Layer 3 of a small transformer language model trained on English Wikipedia (15 layers, counted from 0, width 96).
A neuron's activation on a vector x is SiLU(gate . x) times (in . x), where the dot is the dot product.

Input weights of the MLP neurons that the questions are about. A number n stands for n times 0.0083.
n21 gate: -57 -4 10 13 23 35 -3 -16 19 -19 23 35 -24 -33 -10 66 50 -11 5 -9 26 11 -30 -12 -39 -24 -13 17 23 15 6 4 8 0 2 -61 -41 12 18 -41 -14 7 6 4 10 34 -48 20 10 28 -52 2 34 -60 0 59 -12 14 22 -12 7 -52 -11 -8 24 66 10 20 5 -10 -34 -18 23 47 11 2 -39 22 24 11 51 24 62 46 19 86 -10 -15 47 -20 -27 -29 -1 10 17 2
n43 gate: -22 -16 10 -43 12 55 49 5 0 -7 10 45 -10 -10 7 28 -31 -12 -6 19 19 10 24 55 15 39 31 14 0 -22 -23 28 -27 -18 6 -20 -13 -15 -40 -1 5 -36 5 20 31 -12 15 -22 -12 -23 26 4 -9 -10 -18 -6 -33 15 -26 33 1 17 -6 21 1 17 -6 0 2 11 38 16 -29 15 10 -2 43 13 7 -14 12 -42 -9 19 33 -28 1 4 14 23 3 -3 -7 0 24 2
n75 gate: -8 43 8 21 1 -16 12 -16 -39 -21 7 23 7 -53 -7 -6 50 36 -59 13 35 16 -6 10 -10 0 10 -41 -20 -43 -3 6 10 -27 3 -31 -2 2 12 -26 27 34 2 10 11 9 -29 11 -3 -2 -7 48 50 44 -40 28 39 -8 -57 28 3 13 10 21 -22 42 -63 -40 22 45 2 32 -25 14 15 4 -14 4 -17 -39 3 27 -30 25 11 -17 10 -6 0 11 -17 -15 47 2 -68 7
n86 gate: 36 -31 66 29 11 35 21 -58 -30 4 22 11 -20 -8 10 -26 17 -56 22 2 48 2 -4 34 -9 30 -29 -51 36 38 41 -13 -24 74 -20 2 -23 24 -78 -4 14 2 -52 -9 4 -15 14 21 5 1 -8 -26 28 -13 -28 14 13 22 9 11 -7 -41 15 -39 37 -13 -5 -18 2 21 -7 36 -2 29 50 2 15 -22 21 -11 10 -8 33 30 31 -15 1 -5 26 33 -2 -32 2 -33 -46 22
n97 gate: 4 -1 13 -5 -17 -35 41 -12 -77 8 -14 15 40 -31 0 55 -10 -25 5 -2 1 0 7 -11 4 -31 7 -21 8 10 -1 31 -28 22 17 5 26 -25 13 36 -29 34 21 -41 31 -15 39 -17 19 -29 -10 -22 -17 9 11 -13 13 -40 -12 -2 -64 27 -11 8 40 -12 -30 -20 37 19 31 1 7 15 15 -12 11 -20 -7 3 -24 17 -13 -36 41 -70 -20 -16 42 33 -8 18 -52 -28 21 25
n106 gate: -18 24 54 -20 26 -21 -29 4 -15 -52 -34 -13 16 22 4 43 2 -27 37 -6 11 -25 -20 38 6 4 -42 7 -20 7 -25 -53 -20 5 -9 39 -3 -4 37 12 -17 -2 -19 -3 -20 34 7 4 -9 -52 -10 -31 -25 46 -17 -4 -18 -37 -3 13 -17 32 39 23 24 14 24 -36 16 -5 16 22 -11 -9 -13 -16 15 14 10 -25 24 0 18 8 -17 15 -22 -16 10 57 -7 40 -21 27 44 8
n108 gate: 30 7 -20 14 -19 -24 21 28 31 4 7 18 -61 -35 -11 14 27 -9 1 7 -16 13 -14 5 -2 3 8 -21 27 -2 47 39 2 4 -49 2 -9 -1 -2 -58 -13 19 -8 -23 -15 1 -28 40 0 -5 -5 12 77 -37 12 20 11 25 -26 11 -2 -42 -30 30 18 27 -19 -4 10 -15 -41 13 -4 19 1 24 2 -23 -8 15 -64 29 4 26 -19 -9 -14 -3 29 15 23 -7 43 6 14 4
n119 gate: -21 -33 -29 -46 3 -50 -42 4 -40 20 22 37 23 -25 27 28 52 -9 -25 22 13 -13 -35 -4 -23 10 -5 6 8 10 -23 -11 7 14 -17 -4 11 23 11 -12 26 2 49 28 25 -22 3 9 32 -8 -19 -14 -37 -15 4 -9 -23 -2 17 11 -27 12 -25 32 57 10 54 24 -29 -39 43 18 -20 -1 -10 -19 3 8 6 46 29 36 32 -18 -12 -12 41 3 33 3 -42 14 -32 -22 29 33
n122 gate: -24 1 15 7 2 34 -22 -18 -20 20 16 -7 -49 -1 11 -7 12 -4 8 21 -15 16 -12 19 -14 -20 35 -11 -16 -10 31 -13 40 60 -4 53 -8 -1 -20 30 -5 14 -9 0 -27 33 -34 -14 -45 -20 -8 4 18 23 13 6 15 20 3 -15 -23 -17 1 23 12 30 -19 -10 18 5 -47 -1 -15 -71 -3 24 -14 -26 42 -27 -31 2 16 -2 21 15 -17 16 -19 13 -28 -8 12 -8 -36 52
n150 gate: -35 19 -17 61 -26 21 -25 39 -50 -37 -24 9 -24 14 -2 31 33 -28 -5 39 38 -10 -43 10 -29 -49 18 20 17 39 0 23 -36 -24 -36 10 -21 -19 13 19 -1 47 17 -2 48 25 -78 -34 -3 75 0 53 -16 -20 2 -24 -3 -2 7 17 49 21 26 -6 12 44 -7 6 29 -10 19 -8 -9 5 -7 -10 12 23 27 -18 18 -14 -48 29 33 36 24 1 -50 34 36 6 39 -31 -70 3
n163 gate: 6 39 -21 13 -10 -25 -6 8 -23 -2 21 -42 38 42 42 39 -14 15 20 16 -16 25 19 18 26 8 10 -23 11 -37 -52 -21 -37 -30 10 10 20 1 63 28 8 30 -1 20 -25 12 14 -24 1 21 5 4 -39 -46 63 -38 -30 -62 -27 -21 -28 -18 -2 -20 12 11 -9 -17 -21 37 -4 -1 36 -50 10 -9 -21 32 47 16 4 19 17 5 -4 -9 -13 21 -4 32 -37 13 1 31 43 -21
n195 gate: -36 -36 -11 5 -10 -17 -61 -5 -29 4 -50 10 24 18 5 37 12 17 4 -33 -27 28 12 -27 42 -5 -28 17 -26 24 -13 8 -39 0 42 -16 -1 5 15 21 -48 16 -25 0 34 -5 15 7 -15 12 8 4 -42 -48 -4 -1 -44 -59 18 -10 -48 27 -26 26 6 5 -40 11 14 17 57 13 21 7 -35 10 -20 39 -6 1 20 10 16 -19 -42 -9 -40 32 8 5 -38 -22 -4 -17 29 14
n198 gate: 61 -15 23 24 0 -33 -40 27 24 23 -14 -30 -16 -19 49 8 -16 -27 19 -41 -22 -13 -29 -69 -14 34 -17 21 28 12 62 -16 -50 -29 0 -67 25 16 -66 10 10 41 2 27 6 -36 -61 33 -24 27 5 -8 -13 -40 33 26 34 -3 -21 -23 0 6 34 -29 5 -25 -48 -33 -5 -13 -42 38 4 -24 -2 49 -21 33 24 -5 8 -14 -41 10 9 -14 4 21 -20 27 -14 54 4 -18 -1 -1
n205 gate: -18 -16 1 11 26 18 -1 -39 28 9 -2 1 18 10 -43 61 -14 40 -12 -6 38 6 17 17 38 38 4 17 -50 27 -16 -17 -23 17 -28 14 3 -14 -7 12 -53 48 1 -31 -12 -1 -35 -5 34 -17 -50 -2 95 13 -16 8 28 46 -9 -21 -16 -16 -1 40 -33 40 24 -4 21 44 -4 -50 50 65 7 -13 46 -21 -27 24 52 -3 13 -26 -2 61 -42 -51 -6 10 -15 -66 -3 19 -3 7
n21 in: 22 -5 -48 18 7 -9 -42 -9 9 -18 34 -11 17 -23 -21 0 7 7 -26 10 -34 31 -5 -13 -43 -17 -13 22 -45 -48 28 -15 26 6 -15 -18 17 -39 55 -63 6 30 -19 22 25 16 -45 13 -24 19 16 5 15 -39 14 73 6 -34 14 22 -38 14 11 -1 22 35 4 -21 -9 -6 -15 -15 -32 -8 -10 20 -34 3 44 3 -1 -30 -33 24 27 -6 36 -18 0 20 -9 -44 -3 46 3 11
n43 in: -11 7 -9 54 10 -4 14 40 37 16 10 -11 3 15 23 -15 -1 -14 -23 -9 -21 36 -39 10 -21 35 -1 -14 13 2 -1 -18 -16 -3 -29 -21 3 34 3 -39 -9 -23 20 12 8 -2 26 -3 -17 1 19 14 -13 0 -36 -31 8 -7 29 -9 -9 3 -18 1 20 30 9 18 -8 15 31 12 -31 20 -5 -39 4 0 -12 9 -22 -33 -19 4 30 -4 -13 -32 -11 32 -2 -13 -30 -5 -27 13
n75 in: 13 -19 29 -30 10 -7 2 -6 -41 -5 -23 5 19 -39 22 35 -7 14 -9 -14 -10 -12 7 6 24 -38 -3 -5 11 -46 62 -44 -28 -1 16 -18 24 -28 -18 29 19 13 20 -2 43 -1 -7 3 -37 -27 -18 9 16 28 -6 32 -27 -37 -28 42 34 3 17 -6 22 21 -23 19 -43 -26 -52 41 11 -13 12 -1 1 37 -38 -35 -16 4 10 5 50 -38 11 15 26 18 26 -1 -50 21 -12 -2
n86 in: -6 -24 -18 55 -25 -13 -10 12 19 -7 -7 18 38 -3 -2 -47 -8 -41 35 -16 -13 17 -13 39 9 -6 -16 -25 9 43 -7 4 40 -4 -43 30 13 -13 26 -46 -6 -2 -22 -4 -9 14 15 10 28 6 22 -38 8 -55 27 29 -35 -17 0 -5 32 28 15 -33 -15 -21 16 4 22 -4 -12 -27 -11 -18 29 -54 -22 24 -20 -5 -2 17 -33 -1 44 31 10 -10 6 15 -30 29 -30 -11 -20 -3
n97 in: -1 12 51 -44 12 -43 11 -28 18 42 33 35 30 -10 9 30 12 5 22 -5 26 1 -8 3 17 -33 -1 9 -11 -2 -31 29 -4 9 35 -28 -22 -47 12 55 6 11 16 -14 -15 7 -8 -38 -2 46 6 -36 -10 -19 17 -28 17 -7 -38 1 -16 13 -9 13 17 -12 15 -21 -38 5 -12 5 37 22 -3 -13 18 28 18 -10 4 1 3 -38 21 -18 1 6 -5 24 -5 -69 12 -45 -45 4
n106 in: -54 -43 -16 27 1 -8 -2 -28 -39 -37 18 10 2 -12 -8 -1 37 14 6 -17 -10 -43 36 4 28 -10 -13 21 52 -11 -21 53 36 2 12 43 -10 34 28 -6 -2 -6 7 -10 43 -11 17 -29 -47 -4 8 -9 21 12 -10 -58 19 21 2 -1 14 16 -23 20 17 8 27 1 11 -40 16 57 10 -5 21 26 23 -32 -22 -40 -25 -9 5 3 28 32 20 46 -17 1 -2 15 14 -10 -42 2
n108 in: 31 -41 -24 -5 -39 2 -1 -5 -21 10 3 -18 34 6 2 -7 29 5 19 20 -5 5 -30 -27 -9 -27 16 -9 -43 -5 -5 14 -17 -38 23 21 26 5 -30 0 48 10 14 15 -12 -11 2 16 -44 3 32 5 41 11 -21 -29 8 17 15 -14 -2 10 -25 8 -14 1 9 -13 -24 -20 48 -15 23 2 6 22 4 -28 -24 -5 4 -29 14 13 12 24 -31 6 13 28 -28 -4 -39 29 -10 -2
n119 in: 11 -18 -1 -4 8 -9 -14 -13 -1 -12 -13 21 -31 -36 40 3 15 10 8 -24 -22 21 -25 3 -35 -1 54 20 -11 -11 -11 23 12 62 -20 -14 -26 19 6 -4 -16 -27 -20 22 -21 -2 4 -20 -55 -18 5 18 -23 -2 51 39 -8 -10 -6 20 10 66 5 -6 34 6 -20 9 30 16 14 -40 39 14 -7 -22 -29 -41 -52 -52 -12 17 -22 44 -20 6 8 40 43 10 -10 -11 28 -25 -25 -15
n122 in: 32 27 -5 -22 25 16 5 -5 -20 -20 8 -15 7 -14 11 -17 -20 15 -15 -20 -8 20 6 1 7 18 -27 -7 27 -7 7 36 -43 8 -23 -12 31 -20 13 -18 -20 13 -9 1 12 -28 -24 4 5 -19 37 2 -17 -27 2 8 -19 -9 -14 11 47 55 -24 -15 -23 -54 7 1 -26 23 30 -29 -4 37 2 -21 26 2 -10 1 14 -21 -1 14 1 9 8 -20 -13 -16 -1 -3 -8 10 38 -25
n150 in: 1 24 3 -21 1 3 57 7 44 -28 7 -38 8 -11 -1 0 -31 0 -6 -23 12 -34 -27 7 41 49 18 -22 28 20 -1 13 10 -49 -52 -3 16 -15 -42 70 9 -28 -9 29 -29 -11 56 34 17 -7 36 -54 -44 -27 34 -32 -56 43 -13 -40 5 6 0 18 -5 -22 62 20 0 -5 17 22 24 -18 -8 12 -13 -14 -27 57 15 -3 44 27 -18 -17 2 -20 -21 -21 -48 2 -13 -42 76 -6
n163 in: 1 38 -18 13 -21 -39 -15 1 -33 4 -3 -29 9 15 15 -16 10 8 1 -20 -8 28 10 0 -10 -10 26 -7 -41 -2 -2 -29 -14 -24 25 -44 19 1 32 -14 18 -1 -12 -5 -61 -2 14 -3 1 -13 -1 26 -12 -12 50 -60 -10 -25 -26 -10 16 4 -8 -28 -19 -10 -20 32 -18 -11 10 -31 -4 -26 11 -5 -27 25 17 25 34 12 -10 -5 33 -32 7 -10 -1 29 23 1 0 47 -7 -25
n195 in: 24 -3 15 34 2 -35 -2 -53 -19 9 -19 -5 28 -30 14 -21 -20 4 6 9 -26 19 -14 -19 13 10 -13 -15 -26 28 7 -26 -37 24 18 5 37 -6 -7 -10 -7 -35 1 5 39 -58 -12 19 -63 38 15 25 26 -9 47 44 -28 -23 2 32 -12 33 -8 17 17 -1 -49 26 12 -24 50 34 0 -5 -11 4 -10 -34 -15 16 -36 -22 -31 19 18 -70 -28 -13 -4 -30 -20 6 -24 4 11 13
n198 in: 30 2 -24 17 -19 -47 17 -34 -24 36 -7 3 11 -10 17 20 -67 18 7 -15 -28 -19 -45 42 -39 38 -6 10 21 -16 -3 -31 -25 -28 16 -28 15 -3 32 -17 35 17 -3 32 22 -43 -25 40 -35 -1 7 -54 4 -33 14 8 37 -18 13 3 9 -4 -3 12 -42 -42 -15 -52 -21 11 -8 29 -17 8 21 -9 -9 -1 8 4 -34 -70 -6 11 -2 -41 13 25 19 21 -36 -22 -3 15 -9 -14
n205 in: -4 31 -14 29 32 12 -16 -9 65 -30 -29 25 9 23 33 -38 23 -57 53 -18 50 16 25 29 14 44 28 11 -1 73 -34 34 -15 -11 -18 -26 -26 1 -26 -8 1 -72 2 -28 -26 -5 -18 -8 -14 4 4 20 -38 45 -27 -60 15 -9 26 20 5 -16 -19 23 -9 18 16 52 21 -26 -3 -12 17 16 -4 -4 -22 5 31 15 57 -13 -77 -10 -17 -3 -31 -13 2 55 -22 -20 -29 52 -3 -1

Each question shows a token from some text and the vector x that enters the MLP there. A number n stands for n times 0.041.

" past": 22 -33 -40 -30 1 15 -4 -6 64 -3 -30 -39 20 57 -21 -31 -21 -1 0 2 14 8 -7 -31 -44 1 28 -13 -9 -32 -9 22 -33 17 49 -8 21 9 8 -4 3 -30 -6 2 21 18 30 -50 0 -1 -12 -17 -10 1 11 48 -11 3 -27 -14 23 -14 16 13 -8 -58 20 -13 24 -43 2 -16 -24 -34 24 -13 -15 -12 14 -27 -4 3 45 12 17 -48 -18 40 34 -8 -5 -22 -1 15 19 -26
The three highest activations, in order: n163, n106, n97

" we": -20 0 3 -22 -6 -3 -33 24 2 6 -22 -38 11 45 -54 -17 -20 -5 -68 14 53 -12 10 -34 -22 36 21 -37 13 -9 20 11 -7 22 20 12 9 -17 10 -1 4 -24 50 -18 14 -5 9 -48 -34 -19 9 -22 4 7 10 14 44 0 -43 11 3 3 -5 -18 -22 -46 27 17 33 -18 -6 -10 3 -16 -13 -25 -4 -27 -7 12 1 -14 35 20 28 -9 -34 55 6 13 11 1 -9 -9 2 -66
The three highest activations, in order: n86, n205, n21

"erm": 21 -17 -6 -6 11 33 -9 -7 33 -41 -6 1 53 20 -28 -39 -19 -12 -16 8 16 -28 0 -30 -26 25 35 -23 0 -7 7 -14 18 6 70 2 30 -51 4 -28 -5 -16 3 -23 10 -11 14 -47 -22 80 -31 -43 13 9 11 6 9 -39 -28 -3 8 -26 8 41 17 -11 39 27 1 -26 -30 -17 -18 -19 -14 -10 -25 1 -18 15 8 7 -4 -6 -5 -29 -25 16 17 -40 6 -8 19 -20 -30 -20
The neuron with the highest activation: n122

" brother": 41 25 -34 -32 -2 4 -16 6 41 -14 -6 -21 11 30 0 -34 6 -5 -19 -2 27 -11 -7 7 -32 47 22 -15 9 -38 -12 -14 -23 13 49 4 30 -24 -5 -13 11 -11 20 -16 -3 5 17 -26 -26 -7 -19 -27 22 6 13 37 -13 4 -20 22 16 -28 34 17 -16 -15 33 19 32 -49 -6 -21 10 6 -5 -31 -29 -21 29 2 -60 8 57 -9 11 -44 2 30 25 -11 50 -40 -11 14 -8 -48
The neuron with the highest activation: n106

"ian": 8 -3 -31 -51 42 -14 -51 24 16 -32 -8 -40 5 25 -10 -36 -2 17 -36 -5 12 -9 14 -12 0 43 -15 -16 26 -39 16 8 -2 -2 62 -25 7 -23 -2 -25 0 10 30 14 -4 41 -1 -57 -21 16 -30 -73 11 -6 -11 27 6 15 -27 11 31 -20 21 -12 -15 -8 13 38 15 -39 -5 -4 -23 26 22 0 2 -13 -34 -2 -21 -13 14 -8 -24 -13 -4 31 0 -24 36 -12 9 -1 -24 -38
The neuron with the highest activation: n205

"ee": 22 5 -15 -34 5 -18 -20 3 -6 2 0 -13 42 17 -30 -53 17 -5 -47 -5 8 -1 8 -6 -30 55 11 -20 2 -35 31 20 -5 30 60 -5 -17 -24 19 4 10 7 23 -26 35 14 15 -33 -10 14 -29 -58 -3 3 -1 18 30 12 -40 7 33 -35 3 -27 -9 -23 47 36 37 -21 -16 12 -18 3 21 -11 0 26 -25 3 -42 5 1 6 11 -25 -8 -8 39 -7 28 -8 4 -17 -20 -65
The neuron with the highest activation: n75

" \"": 17 6 -21 -50 28 -6 -35 10 26 -20 -33 -45 20 31 -9 -16 -13 -3 -15 19 24 -1 -23 -14 -17 16 -7 -6 4 -34 17 -30 -9 21 18 13 9 4 35 -19 -7 -45 50 -56 34 10 41 -32 -38 0 29 -27 3 -4 0 32 42 8 -69 10 31 -5 -23 -12 -19 -28 2 4 27 6 -15 -12 31 0 15 -12 4 -26 5 -19 -6 17 22 17 -6 -3 11 11 38 -8 -17 -29 -11 -15 -56 -43
The neuron with the highest activation: n75

"o": 1 -19 -36 -6 40 -23 -39 4 4 -13 -22 -16 46 37 -23 -34 -6 -19 -11 -29 32 -28 9 -11 6 38 0 -10 -7 -11 22 8 1 28 42 -34 1 -35 16 3 0 -29 35 -19 58 27 3 -42 -14 21 -1 -61 1 12 12 20 30 16 -51 0 13 -27 -5 -11 5 -9 23 20 39 -2 -31 -32 -9 -19 7 -22 -17 6 -32 -3 -28 -12 11 10 31 -41 -24 41 11 -12 13 -16 18 -13 -30 -41
The most active neuron and its activation: n97, at about 0.95

" worked": 28 -54 -11 -29 25 15 -48 24 22 -17 1 -3 39 30 -21 -12 -10 5 -34 -23 29 -19 14 -19 -17 0 29 -26 10 -31 25 7 -14 31 41 33 34 -18 29 -45 19 -48 17 -55 19 4 14 -40 -10 8 10 -21 8 0 14 21 11 5 -33 -8 31 -53 -4 16 0 -41 24 4 7 -35 -12 -31 0 1 11 8 -7 -28 26 -14 -27 -7 56 9 5 -12 0 -18 34 -10 -12 -29 -2 2 34 -18
The neuron with the highest activation: n108

" of": 28 -27 -26 -25 6 6 -47 24 52 16 -39 -48 7 24 -39 8 -11 17 -18 25 31 -2 -15 -17 -17 14 -9 3 20 1 14 18 -7 2 45 -16 31 -19 13 1 11 -15 8 -2 45 22 27 -34 -4 39 -4 -79 -41 1 12 21 34 13 -34 14 14 -25 3 3 -19 -7 28 -3 26 -41 21 17 -28 20 54 0 4 -21 9 0 -21 7 21 -13 4 -43 -43 29 7 5 -2 -21 -5 -12 21 -14
The neuron with the highest activation: n198

" into": 21 -19 -20 -9 12 23 -41 34 50 0 -30 -37 22 37 -55 -13 -40 17 -8 48 30 5 3 -9 -12 23 13 -34 18 -26 48 11 4 17 27 11 63 -11 8 -17 -6 -27 11 -23 41 15 23 -24 4 27 -5 -52 -4 9 11 4 30 -4 -41 20 23 -18 -3 -2 -5 -34 26 -8 14 -28 7 8 -9 -10 36 -22 -6 -2 5 -13 -8 6 45 -4 9 -41 -47 25 17 -5 -13 -23 6 -14 30 0
The three highest activations, in order: n119, n205, n106

"elled": -15 -42 -21 -27 20 40 -9 27 30 -10 -15 -23 41 13 3 -15 -19 42 -46 -1 21 2 -3 -16 -19 23 17 -4 -21 -30 19 4 14 28 29 -14 31 -28 20 -27 6 -8 4 -2 28 18 15 -25 -42 -16 -13 -40 17 -27 -22 18 22 30 -42 8 41 -73 21 -5 -1 -39 34 19 26 -34 -22 7 -2 0 58 -22 -30 -29 2 -14 0 19 -3 -18 20 -21 -19 20 1 -12 1 -44 -9 -8 -17 -20
The most active neuron and its activation: n21, at about 1.7

"oup": 10 -24 -36 -42 7 -15 -4 -3 33 -19 2 -14 4 28 -31 -43 -15 -14 -40 4 65 7 7 -37 -36 23 26 14 6 -12 1 7 7 -16 79 5 -1 -5 32 -27 5 -5 49 -8 -3 8 28 -33 -34 14 -18 -23 -9 24 34 -10 3 2 -14 12 -3 0 24 37 -6 3 11 19 30 -16 -12 -1 -23 -72 -12 -19 -19 2 -11 -1 10 3 28 27 -14 -66 4 8 -1 -15 25 -1 -29 10 -6 -37
The two highest activations, in order: n163, n122

"ference": 8 -56 -8 -22 10 -12 -41 15 45 -10 6 -40 -7 3 -24 -32 -17 -8 -48 9 22 9 -3 -40 -4 43 19 -6 8 -5 -1 7 13 23 12 2 -10 -4 -10 -20 -32 -14 37 -20 41 23 27 -66 4 51 -2 -19 4 1 14 34 -5 -11 -8 -7 16 11 8 33 -27 -30 31 56 10 -49 -36 -12 -23 -49 35 0 -26 -13 0 0 -15 3 21 -6 4 -43 8 0 -10 -35 -43 -1 3 -3 2 -10
The neuron with the highest activation: n108

" considered": 7 -24 -12 2 28 18 -25 8 70 -6 -18 -5 31 -9 -37 -13 2 6 -31 26 37 -27 -37 -35 -26 6 40 3 -20 -37 -9 -20 -17 29 36 -9 61 -11 19 1 17 -7 -3 -28 22 32 -16 -55 -3 22 3 -19 12 17 -6 16 19 10 -66 13 22 -35 10 -4 -2 -62 7 15 35 -36 8 -9 5 -22 27 -13 -16 -22 -2 -35 -26 -10 37 4 -2 -26 1 2 14 -15 -2 -24 2 -9 13 -23
The neuron with the highest activation: n75

" V": 15 -28 -37 0 12 -1 -19 16 28 -39 -18 -47 40 44 -49 -30 -25 -22 -34 -3 3 -30 -33 -14 -20 3 6 -4 12 3 -27 -19 10 10 32 -18 -2 -29 -13 -8 19 -16 31 -17 -3 1 11 -34 -33 12 -16 -16 -7 9 -19 22 -22 11 -72 -14 24 -6 -6 -3 -30 -19 18 -16 27 -24 22 4 -49 -19 -7 27 16 -10 13 -15 12 2 11 12 -21 -13 -17 5 -5 -22 15 -49 -7 -46 -38 -69
The neuron with the highest activation: n150

" Mar": 46 -23 -35 -22 -18 18 -27 20 6 -33 -1 -22 14 44 -9 -14 -26 -39 -52 -26 10 -9 -6 -24 -21 0 25 -13 -7 -20 -14 -11 1 12 54 23 9 -16 -4 -37 28 -23 30 0 -27 24 23 -15 -17 19 -35 -49 -6 0 -23 41 -4 -10 -47 -32 18 -21 -5 -29 1 -25 31 19 26 -50 -13 27 13 -28 -14 9 20 -15 -14 -12 -1 -13 -5 -8 -18 -39 4 20 -8 -19 10 -27 4 -58 -20 -40
The neuron with the highest activation: n122

"ces": 16 -15 -9 -5 2 0 -8 21 40 -23 -11 -37 35 6 -18 -15 -13 7 -34 -6 17 -22 20 -48 -10 24 -5 4 9 10 16 -26 1 52 13 -7 40 -7 -17 -19 -12 -19 47 -25 39 20 -16 -13 6 4 -50 -45 -4 -7 9 87 -7 20 -7 -5 14 -7 15 -20 -7 -22 48 6 13 -43 -12 -29 -10 -4 60 -30 -3 15 5 -7 -15 8 33 -14 8 -29 -2 0 0 -7 2 -19 11 14 -17 -71
The neuron with the highest activation: n21

"H": 15 -50 -31 -21 20 -22 -24 17 2 -35 -24 -35 32 31 -43 -42 -23 -16 -12 20 29 -34 1 -6 12 55 -9 6 -34 -10 -11 -18 21 32 28 -7 -31 3 -21 -20 -21 -23 19 -49 21 10 -8 -47 -54 4 21 -27 -17 34 -9 11 1 -2 -35 14 12 -10 -7 25 -15 -26 12 10 0 -37 -24 -7 -23 -10 3 -9 -42 -39 3 10 -3 8 7 -8 12 -8 -36 25 15 -25 24 44 -4 -18 -31 -36
The most active neuron and its activation: n106, at about 1.3

" ch": -4 -52 -11 -2 18 -13 -20 13 24 -14 -7 -18 23 20 -26 -27 -19 -14 -14 23 32 -16 -13 -5 -33 -1 9 -14 3 -30 27 28 -31 -3 19 2 7 0 -7 -6 12 -24 9 -42 -11 -12 30 -56 -41 10 9 -10 -22 16 -9 14 -6 8 -62 2 6 -15 22 -3 -1 -40 32 26 67 -49 0 -22 -22 -46 -5 10 27 14 -8 -11 30 22 57 4 23 -35 -18 11 25 -17 3 -41 13 -41 1 -36
The neuron with the highest activation: n198

",": 7 -5 -4 -44 4 -31 -33 20 52 -38 -47 -62 26 43 -14 -11 -9 26 -29 -11 49 -17 2 0 6 26 -12 -17 9 -19 47 -3 -35 20 3 -30 24 14 27 -9 -9 -20 44 -37 26 33 0 -36 -21 17 -19 -53 -8 12 9 7 16 27 -41 -10 21 -22 12 7 -9 -28 36 23 23 -25 4 23 -1 -17 25 -11 -4 -35 13 2 -9 12 24 -20 -6 -27 -33 12 9 11 7 -31 -7 -11 22 -13
The three highest activations, in order: n205, n86, n21

" A": 49 -29 -26 -52 22 0 -32 7 -15 -32 -22 -52 30 50 -51 -7 -5 -16 -31 -1 -1 -4 -28 -1 -13 41 0 -11 -22 -12 14 -15 -18 29 56 2 4 -2 -10 -21 24 -40 31 -24 6 28 8 -32 -2 45 13 -26 -15 -6 -11 11 2 -12 -52 13 1 -2 -3 3 -20 -37 42 -5 36 -19 -38 9 -3 -24 7 13 2 -17 -37 7 -22 14 6 8 -16 12 -12 22 26 -12 -13 -20 7 -29 -9 -57
The two highest activations, in order: n43, n205

" ob": 44 -4 -33 -19 -19 42 -44 9 16 -32 -20 -9 14 35 -14 -43 -42 -20 -10 -1 10 -12 -9 -19 -26 28 -5 -7 26 -10 6 13 -12 -3 9 -2 57 -13 7 -2 10 -17 9 -25 -7 -16 14 -28 -29 9 7 17 -32 30 -25 -3 -8 23 -19 -3 42 -6 -20 -14 -29 -44 20 0 55 -51 -5 -27 -20 -28 -7 1 13 -1 7 -19 -13 -40 19 11 -9 -56 -35 33 -9 -61 -15 -21 16 -16 -9 -39
The neuron with the highest activation: n198

"\n": 23 13 -32 -23 20 10 -56 32 46 -27 6 -45 46 41 -37 -26 -21 -16 -22 -10 45 19 -26 -15 -5 7 -15 -24 19 -30 -9 -16 -12 49 -3 -21 28 5 -12 -13 -10 -4 31 -28 8 25 25 -45 -26 17 16 -14 -29 6 11 -16 30 -4 -38 -25 33 -13 -8 16 -33 -14 -5 11 33 -41 -10 7 9 -7 12 -27 -6 -13 -10 -13 -32 -5 36 20 -2 -39 -14 -22 21 9 -14 -21 10 7 -41 -47
The neuron with the highest activation: n163

"ir": 11 -16 -26 -54 -2 21 -20 6 33 -41 -22 -15 20 44 -2 -13 -11 -38 -18 -24 38 -26 30 -21 9 41 19 6 -4 -8 25 -62 22 2 49 -14 0 26 3 -37 5 -12 29 5 21 19 33 -28 -26 15 -24 -51 0 0 39 18 2 2 -26 23 15 -8 -1 -8 -21 -5 44 36 20 -20 -22 -15 -34 -19 0 -13 10 34 -32 3 -18 -9 -13 -6 9 -48 -20 25 15 -32 12 -10 0 -2 -50 -6
The most active neuron and its activation: n122, at about 0.59

"ording": 37 -9 -13 -14 9 10 -25 4 60 -20 -18 -51 20 -17 7 -20 17 6 -49 40 8 2 -11 -5 1 36 -12 10 -19 -13 -18 -11 -35 37 53 -29 31 -3 -22 -27 -18 -47 36 16 24 48 26 -41 9 29 21 -27 -8 23 30 15 7 21 -21 9 53 -33 9 23 -13 -29 1 46 30 -43 -14 0 -18 -12 16 -8 -20 1 22 -12 -14 -12 11 -3 -12 -24 15 -18 12 -26 -33 -2 1 -12 1 -24
The most active neuron and its activation: n106, at about 0.47

" that": -21 5 -7 -5 11 -10 -28 14 30 -23 -34 -43 19 33 -58 -7 -3 -8 -50 12 31 3 -19 -35 -13 3 9 -14 8 -22 17 0 -31 23 40 -14 45 8 16 9 -22 -35 43 -35 35 24 24 -33 -36 -4 -3 -33 4 32 29 0 18 1 -24 -8 18 -22 2 19 -17 -48 37 55 31 -41 5 -6 15 -12 44 -15 12 -9 -8 -39 -8 4 28 29 16 -11 -33 33 2 0 7 -15 -14 -8 9 -10
The two highest activations, in order: n106, n21

"al": 5 -33 -19 -33 -22 -24 -18 39 35 -32 -21 -20 5 2 -28 -17 -11 10 -19 1 14 -8 18 -24 -37 21 5 6 -15 -27 7 19 -40 17 69 -3 21 -19 -15 -29 -9 -14 41 -7 -5 2 5 -30 -16 2 0 -38 -16 2 -7 10 -28 -6 -41 5 20 4 -37 -17 23 3 40 25 31 -48 -21 5 -28 -17 31 -33 2 15 -55 -27 -1 -18 9 21 -25 -39 -35 -5 -11 -34 -2 -50 10 -28 -17 -39
The neuron with the highest activation: n195

" tra": 12 -11 -19 -33 -16 9 -26 -4 -4 -10 4 -7 19 16 -64 -55 -39 8 19 -16 28 -15 11 -19 -46 14 19 -20 -21 -18 33 23 10 15 30 14 35 -18 10 -22 22 -25 59 -42 -17 -27 11 -58 -26 11 24 -41 -8 18 -14 -6 5 -15 -23 -10 16 -32 13 -24 27 -34 14 -4 25 -29 -17 -27 -1 -29 11 -1 29 -4 31 -11 7 -29 37 14 1 -54 -13 12 8 -27 1 -14 -16 -10 21 -40
The most active neuron and its activation: n119, at about 0.56

"ous": 16 -40 -32 -33 -18 6 -29 9 32 -9 -37 -20 29 42 -11 -10 7 7 1 5 41 9 8 -44 -24 25 -15 13 -29 -52 -8 -12 -29 17 62 -12 7 -10 36 -30 12 -9 36 -3 14 5 3 -27 -54 -11 32 -17 -21 -13 -20 26 10 8 -27 40 24 -11 -29 -2 -14 9 24 28 22 -21 -3 -20 -34 17 2 8 -32 -24 -68 -36 -17 -25 -7 4 -10 -41 5 21 10 -14 -4 3 2 -10 -28 -16
The three highest activations, in order: n195, n75, n150